Layer 12 of a small transformer language model trained on English Wikipedia (15 layers, counted from 0, width 128). Numbers have three digits each and are written without spaces.
Take only the direct path to the model's output, skipping the later layers: a vector added to the residual stream pushes a token's score in proportion to its dot product with that token's output vector.

Output vectors of the tokens that the questions are about. A number n stands for (n - 500) times 0.0023.
"ely": 375790593495835570432526500644402281431307060694572532438345392775156398439719917762769622941776738437478742489366307655496564270506604500554708340483349465623482414554396387344597361384401588675330408304509567504415477717500634823352388551522452539263219599537403679376349247523616590177678459683655455678308339260453549422281613572589613446642491491292373472619526513375659448416319
"ied": 563427344501400333261399534416373353272545243702462331501421470538659540466462603467516510485771637611447566582305438290587497251549469660662433462240448417361200479462449639506543438217592621524353369234553579582353383653647539576699493425493783531712281669425426833385589699657725324275553554596716560634528497451394676662396643292602391406689801536242676481688715411695557380431455
"ide": 401648344408543609470436390511575394538456272744552657421518488549396591763386585631573489342452391422386570600429815367592437184441445449543534322352466581183480669458225536067563460368528507448327799429671563461568679581356429625281653637618633573522422527672458240244610406494463633724816576564338593548523414443451643449317706596699280337556377574145639355700649356699577620439770
"ily": 242611482242634335435581555649578284421526245772267567618539287649530436467588527629586814496326500459436731696682625830594602341379561510570232666483380235373330165328397409521591356158110692632232514189575579611518625724510474714342342669623714312349244613704416865622566531281460514199573347564401650678353532697417707705452698598537635475571553569081449466510645561859561420335277
"ical": 612525490366555530379440619668475463432213234607479453685465467440332664646450797472162527817275690516681754545487230520496512372353475622483596520591038685452214484392413474604570319413648601391440648319344487603476508625240707766320770576492669311572260591721435720500428270578585346517591176616787641725529360485548577679444609692303469469708470581317699539363463429568458320422259
"areer": 380575127458614507544656655569556543633574240428690493450414503328592184392647375746454751480507119426381644745787634511453607440354314365539432467516441683283266636493698204589580367386316536277593673312544195667776249786468603794854480419263522533319262858776209535438549416474179657447589359618493685651525444415293769507720503265346464612605611498593661531661440411643576284377449
"ous": 519486436341759539593466427344729351654518206708495367557638411442503528588757491666265364524778546792503265395454847752293576431422572331452417655556403380633244499256550492356503508248718804570480382318430571433467657754331507699556503649416786429238203602386473638737092568597545622400815369747464525546571381359481660454552605554386111487599464532410216415656383490617464511465366
"ick": 404579441490551488586369601433257340634207210577695840625254507622519511696668528463393609582459613504543348620572529342449651344355504547690539376388523657417297460583649637353511441436601537504495434273489479585420366538283659737467446913648392328311264537493447439397646613391511482504595361735453673503607575518552604343463409385607461551657656560323538545693360400444318532348588
"pe": 526469217322393377817370570414469477371498181820650498289462341507484558596366627667386409251669542554349583524694670639416445518218477355589382388564122415241459682671186382488565297498286818591365433348346652463494614711687569677525400204402798702210361577639406468498525208584665748699568484526302682494532456676796517383585846425537571562810574292620559480671532399667459416452490
" Y": 536510356478452457518480429435578466639446489504441509642412565592615433547555459417553647680464289395461474434625378537511603518449518386745508494496330505504515523515541526333607524462429497369512610515597532447418408530442642467540475429670479510587342526453471396556405519509558648311602499633383663505437576378573589387569600487382560441533509482476522573504434577445398498496485
"own": 686526691319380583376529445432411353493167186526555428637610404526441353434513509326453491575695615650756604670403675653528549216470463434841569259604432650636213568285486386717605661387365575610118568314438559312376191612709641757501339153388425353696356823717474602345416489587536455526564476683177702504513559543923604489477323568472486421590488737457536509536375484526543561259550
"os": 829583528334484666510510566423551501492373227550533482404636429223339460441517504613318463629567482674617315796732463534651679386438415399573510470447471580554486438352581390423449512482700344482673408371495576318575488376543534555498343541643413455371326432524453468557414365442668495447447451602472704616667445611332522498525625669504348577617540454448529393565436637621546401607318
"ern": 491760577530717386560246422786422585207509289652302475369603358687745407428621533536745385428287288358606615550699527677541477322506323531549607563341538423258263508406570623453535451488312447487582639290583388562529596434529554452490424329494639476515319505377440772566479424397548475293684360702505584795446468514770624645582589527515375426583440508451717482505233519297527533657451
"oun": 401511351223597469338667310564319624584358185488503382468541511286347598401482507637294591332664485357667663645511599652413490302462455686680543558560421617611388284320418454564552381431542736310324481366429529431583325527652504590530592499529799454236395458530454460410507759446158500355539449764582687561671584470631691560367788507406401555676503749561479626636414448621470557529421
" to": 586459443453462639441599543562360639550322580447444561419448400551375609441452575328534590419612653429407583629550605628479701547419520464464550539385369321470449468474524479444652588412576474578532369320558424543554418604521388394637665455529483346584383507597553490526351497515474545339430686540553492430599472453467507608377576527517547369378405425671521502568581512447489587469522
"an": 405407430595386595426544385547431507624424224275413653278650534564402723792632451556404532603551612648603521543569394569406519702509217236397348427629506451423526617426572663451436604485355406435572428399520385347519521708493535428557620456526407435634428343580524519337602614528591552383633471587455517548683494444372500291460610400386425539823504659517476615463532455527576364580456
"ory": 555550555687404599639604471621602406414552213457573574386196532511445259490703570447553665715685337546759670768441292203317670642371662604498693632615376532447491151528492288198536286346340625523380859287440541552556416681545489690294520507433643307603382561583450678174730222350493506604605318647257855462498358462580703704326814652433342580637438481309579672507365291434493384224601
"m": 536377607545435378632666410566448360443491366485612572387397530449596441591539344433499729310474374288252379590647407433399667569347732509597489489492352449620473553403450603576474456470331495502378513180612546721265767700447430449615624795412568518397599512523524459615582573549448567671346495361378794491613380620652484635411372454495619581735379438638429453466681417330675400418281
"ec": 452500270480499697531457491361449701428371243440638503554650755717436462627510633497437443558389559555673731599485633546270546546615469726321599167467509487474494516379571500577482605512287625510343545323587558453409389407375299534461452480480352497332410658430450253511479490446585428562498185582566546639520466528806585467264672541418398624500603486258608600569735600659475473344598
"a": 632431642678554550491654442440539377614571331420433620563521654520387457422525223497638394440470552522647464580500614420473543487493479407379444262537578522491485448560434497568439490556584434577535404412607542455637458681453535387455445539530460408505497430462538497572500437563555531607526374533401572746619511339328459521549475341674553605765482693326269512406432474621320450590308
"or": 585594646448316599671563487469500360490718215543407570360430627496406470384771509600693560480513553401717666877350365389380349559423456387581509454659564617492541322575391473409462518531565455484637626360655451381265574464557468625608552390461644345569513591509554295521586456358425388619426347682440565455639483427358563588283707569402332497633544545479542571485253588378559323425512
"over": 316444554665484424510640591683436491608346309689439454272657375609442311496569533703388476483745322447612302784599601688369548475292427419676571452247407694369378563214332329577531488594556545626331434314506503274581437655628688777523234366429261232560418738676398590489531533399549491522553399542470561658651424445569674601578576423082668492623445553316657490715568566388350514772433
"ich": 335800589498637289577335417501540527631257207626521774711461383398562583531718456282370555494521619398668614528546441409486482433504644444411606615551460536528508473557482310551489455370556553469515427331672596494479528582261472597415534587475479450412313593453369492260417526397408762534572459635356749497432619474480529339719569624360461350568669348310504435700407507706447571458527
"ll": 223592314435743481437472575389463216437162247494740713580541502473694435706616468608483507539350387763592448527753686667559472479319400519560436712449288404533422565511561301711570502332396492586688519116490564271361857415436378626448417414535769676468429751465361579175383484302287678614531627507325798530551632346687556359355427617547564594569465411704498558744423270721556323338375
"ines": 531432427505496378562743612392584356505364122451497576514595376203660633589626352652638571521366579505433572579509517590482447358204121628658454497578378642276264862505496701332526607431463614627447591324554509526672346705563489419317509547544687446571410678526390482705472343196291428308684295629583435556501717631378615505632607757481414415645371695424655227612710395688706252309219
"ect": 585709390535663487532359525575528396538557281578409598353647494464591385717458474570377490631329597355620621520530676442570432452371229739517434363407515556358339527261351396418542604380389520629453574321386613453447752638360357644464647244803626713310372457408392476392408591413586677645481260573626818674613355482491696577485689328769485564453464586526462491640615372403311581437190
"ug": 473471354757405319489299794470524283331384232651461612593643588481373246471366459560465476510419524352681540615555594354574399399428553435366601677396405670507426767570569531457434471314633547592414507247414615583526652636372594602547295330606575493493460508607348491155478362433218647474711690670771552607723513419632584439439584418437529457704448513477430371626444454481760479552506
" —": 367538335433581399456500539495488482621285488583640559461430289538528336424550511480328415424686594562491574461539716587466714462338623321565619573530313414311494407589339403380651354403594735511535531534348680385443574632525559689406414554514482494647373425679344503515410581309585411438669516580584401472535389586554633658508599554503419411537538543541334393670471435504599485520514
"'": 468663486626512571195613398655334524542351424593451633642594251678338261738348408286482465678277557536547402472572845679444512319544435635405307383519375539356426486552316521495558535415177679486628773324435471462126422399541675730438544393509652453486474505447417486648675435604419683404543477619635515543375544564409482660416621408589692536482690444373747426642365544347514311727589
"ican": 487342413408710463640529665469387475615302133316430792436533504562543461730525346529217695327277728515712541673637555243542519414503560450142688756695125524358368368530488488391602390522683522088278505145530386572562572601499734695561604373593542697668119862703361691636242306526263266424700128909979816510456643597834624524434744725255259385698644398192477168710442390500495270530471

Each question shows what one neuron of this layer's MLP adds at an activation of 1. A number n stands for (n - 500) times 0.0019.

n274: 430468429498615433450378339500516543500538500441554529534558406476579383379583615459572566613421408458615562480541450473386460627558534500398416571507484635340355471590379425472465525408522618542488578577528628569464509440534552507540563467344352536522357490542494434570481510481471565559571656480478623572444491476691472568541541471411564433430271549636488503601663491447388315466493
Which of these tokens does it push down most? "os"

n565: 552593539616319455448431534577414613485462657534406570557465375329473564603496562535554445518511615563551502408599531475463409489478394526473435455524491470592475593459480410606526473634678555484548447464508586506427426483415662546413515454533554493491608494443495614540504555564491490415440485348494502476392471311467457451487558533543557547442412460371578446540367608562553509494482
Which of these tokens does it push up most? "'"

n503: 457515594421529490480378386512421500504436537663500530473589482473459382565477555607538538581395536524431525541565576498587470516568594438522513595451489466508524535549441424470542463496584530439433365485548569575558494443496510609406466508555542585535520520540599568418354521522569502480383409439479442471584494474442531484359449473446388474430580579535452541654630287522560402368496
Which of these tokens does it push down most? "a"

n31: 504358433467516568508588508452558489456469529472488552416421492540479577569549494422504408477370474498449465510477578579480562539619582494396477256430526502539468380423554459457611494513626482411546545463563424514613454478571532516420371566384562532539536375459583488494502429543437512403461502425608343582569502484674524541520489534506529474477525581524543448420621553527498638522512
Which three tokens does it push up most, strongest first? "ec", " to", "a"

n17: 496379547509551481517456493624428392582663472547483500556540362601471527538550522494443591477383485469574476450463478514440509470565552510422412558536552524535586498398476535440459515368521424584570511398563515367498460487406485447584552567447615535548484530405461436596436537433471474523539512506538528542535421509533579515550366416504599519492530487437518374477586509675569454468446
Which three tokens does it push up most, strongest first? "ily", "ous", "m"

n224: 472610437320504653468481467567525470541437541668513427437354377560486452479509469519465502373445504486445569524526463655489523502334578526502538574491463435615637502473621515444485555536444580471428553405367550559528528479595582421554446531526436435502500498552557565446502530500509650412485634582472663509567494479358457471440470506486391566412560551472647565434519471537502389414392
Which of these tokens does it push down most? "a"

n73: 659538420445428577455502529502584446483495344336382553447590488440560515547477476435437581528418429300515474396537356564445527341487510366566486542515359662481450515621428478605491564389624707528669571467507512534609495512508571630415418534500565495465561650467468530493566573690599596478530462459388557500578375534535477442580528520566529426682635464478406500446380512507253448470374
Which three tokens does it push up most, strongest first? "ical", "pe", "areer"

n627: 462400557457417509571495405465484398479568500538505584502462591536523515403624361524585481415409549343500477502458464366425584530332721574561390342486487531528716405543672463451437566398438675520514376559621569538406489436616476534542502565404551401420495578410448527451540612437568557502461427631409371476593518568590511507452527632466584348586474463393591537409478622413541493487502
Which of these tokens does it push up most? "or"

n572: 448478514452399369539476498483533484494487586470493516502417625522405349445557411606585603484389551343392459646589465569526404530441531513543455423554324647585507509531593462384516457500578477349532483531479535636548510485467634588536479435478500450498705602507480487550487535466522581623430439462627585478458550551370439496500406524574492438518431558419482545524557479337422575542583
Which of these tokens does it push down most? "ous"

n371: 457599570562424482413476363540401634498646459606552461404660423545324589427336573531556336489532456565518455505550587526634578504495546552524561482493480443463531480421516426476508429443451496417509559588539502542538504365455511516426454541528611536568455392468472382404652498406541537591546530428417565513553556293548450524437564502409509556525437562478555317498516333588475583548568
Which of these tokens does it push up most? "ide"

n722: 486569562601565502582600500474597500370432483363463575534534453623336376415473622510442554550616519444456495465435486493415521538519488445723498460438471436565606445351584509625393388505625516500565519351582628460606589533502443527458598495483513536364579403476721417434462471550451428545461454443546395433462374597304395495561370594582467467654451424569510354552582531622473419540609
Which of these tokens does it push up most? "ely"

n470: 545348457459558526466496473441473553543414435511515548387467414541512472407491611661429443508491519542568599534601404569472504540422458588564423547453580496508511374492456550519239385468661412513434342504412519659504528421520545566435494584456692465441573489504391528448525533599452519574522522569476538564622425572441421494574482539494550622607498428453608522531407454414417449594489
Which of these tokens does it push down most? " Y"

n750: 416398414444527511498500526397362457523465689388479462576473482563567486567530582527404403543400638509519513441405504615502579638671588500469643507297458527535538390476383557460331584548532471474518551439628421578436455572505453470458482390456572511514522457606456596540428438591468555478486392523466382511571469524505444513653543466397391583505564548403598585451589509623454658369502
Which three tokens does it push up most, strongest first? "ec", "ical", "ican"

n738: 476511548558587645593444489597550545583589445536425544549526521556498540453657567450574555461504481618449463362508376538397540545498721441459525339420630455513429481508431555358599612465554521417298468451396429519551473537518556491453326559466379572496537378542365460542453485504644563419460394558511428528528471440389513515489533552492506468511487561587542500437524477357568444526471
Which of these tokens does it push down most? "ll"

n415: 566554495510452490447548593535313431452478485351428521505589554409372543358613457495483438512572549415518375427542512393457522495426449495575398689610648542592566440632222568626385445532497480562477530604549573478500514587541480477402461478570617459508644475546654380498480528629320449378500651487500413719443441359492568438482328383555510520573419444545557455474398552548477666554620
Which of these tokens does it push up most? "a"

n389: 454582470525498714572356507638442507456552488579336578583456602601444559467436539515456470548319585470441445467486470492468498524429500565623559455546455674411424495472363523616581572505529384517527400408512558440505484620434452522641401455428662336483469471667425419509531409590539370431470473660466492481472463590618486377619427541553569565465545621560520515344310543558458526403373
Which of these tokens does it push up most? "ical"

n293: 488459515531529510264546575527392695542427491551484639445477491540557385454496493452494651485453434476531480492648533516469496474568512506559442490454362584550557619583355455419532542486529477569485500476620548509554511620601508506526449526550464448412502521522438479498407459492555459574514473470552556481487491559504466406510551463374526521502513428467496554462440373443500395475551
Which of these tokens does it push up most? "over"

n742: 627605443488532525555423614512428583674320611458482410518528461465285548436551486505363381474582517370426505614477657482525512478558546595550624493555440382572324619483536473736344483452470485459512483577505478498535533488530350587515631619508463518472471384477615472330478736473650430399421490433689490530451539451485479468477422523410546522587396462517495513554475419505472408672558
Which of these tokens does it push up most? "oun"

n344: 516476537387563498547580489502508548582437450490518451486666475529494502506556530482578466537536529546374528571371659520641532433547566590533371440445474537540564436453407527473526551374396506474469562474554445529483376498508452464588446565468531492522461585532459458359450460336590509514570586573419559486510508475624470523456450366532546445409433534578528619540480431462564434588413
Which of these tokens does it push up most? "own"

n299: 535559555445557435498495512628394647470695397392535380530467517540486571369663411653546515568410578548416612508563426624503451434611556500590507352537397337457540376414459398480626505519452635549552426461515652495233550478439606523412517575559507467419556559390572434590500586419416493594413432456582427507454556662559521407513488508483424373487478529358336633482530507447412614533396
Which of these tokens does it push down most? "ug"

n252: 458505529593512425500507537570486511450528457486550491526569588625557357451481441540468336700456366457642435655489543436622670433436548498400507425383461591555505669572519486431463507475491523512643500529649516588487518537300507531433532578602621386424468346476489409410502478646594607551572392602545466448551527516462447445612457498482325385398571464528420520469405516471569453348481
Which two tokens does it push up most, strongest first? "ug", "ick"

n155: 443420587614422495500548484624529480587435619572653399444336455571500593518470366587657481282462594458547577574459664403484438487472661553498526400587567484522401502472450502549428546515518621413509633368533522441434584516549525523583551382528538484516413495311429491478457533529479522464537400422408514415442482561558473489375430643593572368642562476489589505434567444426472491457472
Which of these tokens does it push down most? "os"

n330: 428483555551536350533445561465396559459414711500483520446606570457355587528568553445523500342335392542603452453554571356573556472560427538432495536443542420530596531562532416418586507480447660672490597463512519457576604562677561397435369526458504706507541415563414587554356556500454548427461532512471590488540465382419460552539373594505404405460556399412532427621379406544619319453524
Which three tokens does it push up most, strongest first? "ll", "ican", "ug"

n153: 605552389552438483401604459438585573591602548556506322434514597602503486629514497674451532409427570536312372592495619306405448517431676497506425463435596629585359517356398707514364608721443706459545550488431393657423454562503337332453497434661458471523470525503595563428284474489335678458486563444466432526397484461549507369540452446635544441471511639325561533582480450424715616468598
Which of these tokens does it push down most? "ical"

n632: 512490552490520458522351454500510658423432422473503413586528420338450455549472371560488358528551500358533452521411438609445478559550523410505512515535446569608558718505592423400443519644266427628587610474400437643390592544606490625415544597415526560634553537495362460553520655534627529490431626510555466361337519595533556463437455427533461364492679462579554424554384510543503443330482
Which of these tokens does it push down most? "a"

n711: 461470538567388454456516430482447378513427518578509568522424655421449517500446481472445521531562514502457426466557531506550525520507522480463445525611532547612463520528578479523421530435511509598546551508459622478503547491470480523441616618381514569485459556376346572514471453540500613531633446563465490394403466329448584493544476541439550453523564498495553458474576448449485416493400
Which of these tokens does it push up most? "ous"

n469: 519391636480558600447497420558444457566528388432476378508569464606370489610495518580556522425454518616495533566458571335599616419473468524528488581542662576549735511495495400412112449511590419495529555486611472403445497566446461598523510490402589465586478518592482285575463492570541551628486465478344340526461428312557591624436452335508386645396345518363701641601586482573591524379441
Which of these tokens does it push up most? "ide"

n709: 549536534588549561491584630424548513547459568518564593564472511477403457442581513632357519485582491555574453551531498444645374390431445399577401683512633530455366388518478530569387554435505576452636502578559489498735469509351581500365516470425419415431577368493476543390579433528533606396380507532484461556438407606557547344263467382502491507381550577467505517452545468520550544452545
Which of these tokens does it push down most? "m"

n337: 574708583546553511431518464584582437528527483525619496554335453408436435395676553488542599483564446415524507603433533447526330464505507548500593432587538477598502521526448538514387364542378583464495527490421500423565541603395480418531487605408515535376617325634511544538539477523385371584533507348403608399403565536474709473498546525498471543550384564406505666403458414581528454494526
Which of these tokens does it push up most? "ory"

n675: 356490382490453542493478464498459531525425482432523500603450561493521596669543405515594297514556524433546645404572498575510522627618551458503372483426416601596492576445416476585736519587416361543498615462570478532602601566671431447398309358561442435518626635581368467531539470500546565456589520541634593520434498534465441481335354607312468579500466440624401477523480478343462443382482
Which of these tokens does it push up most? "ll"

n584: 531579605610471573368458466459445448427457559419520463406449470635407554504550608589577660485409446534283591426521567489542483431451707549477394465460483452453540480536479461522596323432626587418482572479461476463411494480478528491405474605575554422368528504493531491550452356470529379452568480379544475518543481480556607476496548496521628544438562487427511701527587435481607507473339
Which three tokens does it push up most, strongest first? "ely", "ily", "ical"

n555: 630557406519478580578538397520487649567524503533477502509595586395481523535532517608337477462516542444447408514525504512459531535448390421488523606527554502491498426577618509656460408658635544491536493368502377544481417393477558479522483555445477448441343507662438525434493584524521558566429527382460493422461467421516540599529494396728428317525524354487468296514550515586514589410505
Which two tokens does it push up most, strongest first? "areer", "os"

n629: 518487446490407484466512498592469612514462475512459496492463536526383459482552535445512483559552588526477576434584467428502587552375498547552479611563600668502361583395554559528590399459561458448520616510621365476603527504498462404446514433569504445442435584372533543427474457562483465464502657508494422470484398556529605460402575469510584466548500609437437625442387444341408476428588
Which of these tokens does it push up most? "ory"

n656: 591527442446326509476521460634394516440532518549316460592511375526548539466359525567665452445520513492560533509425506464544532456485579554578537517517505500367491496486540339458513409350519532393489462404433561506648582487555428387582351500496498688448495462482440426468521507485535444547430491531535525558584517441441528445524598502494415633520595622399409608427561572531487414581633
Which two tokens does it push up most, strongest first? "ied", "oun"

n728: 576461326491405595562564435467594505521426465568505542447524477557518425512609559433493301448590519429641482483542502559392567530330563560425363436481536566569663446527551528381566400619455549471654411468472551575478556745584437437451414521527447450461629415517303541590500597418580486418650418512617450324430571633454565484522430387538507533507389459528446550419428624436526564551476
Which of these tokens does it push up most? " —"

n302: 330452456540464477521362497607296380479646525513466643544669639405448542569595673567408361522611369470495596489616414487487435563464393500435471459341480602582579457502524428306633485604495394317569485476575368622534519650495408484477495425558541448568579576371577487555523657462581426383595516596600377346490592475531567382334561557537583446511462611426431470447513432574451503474547
Which of these tokens does it push up most? "an"

n459: 645529504428605417454467436420477665463521481465504502520456366551492426385531544493566630502439619496424452539500515429611481519478527445412469502546574461457516614458602432550550555585548535348485513493549553574545477517507563428554517524455441589529463456446497473363454563455504572552392480505491383515567658455540617397647477394281332434443491502419518555416369638614596566420618
Which two tokens does it push up most, strongest first? "ich", "areer"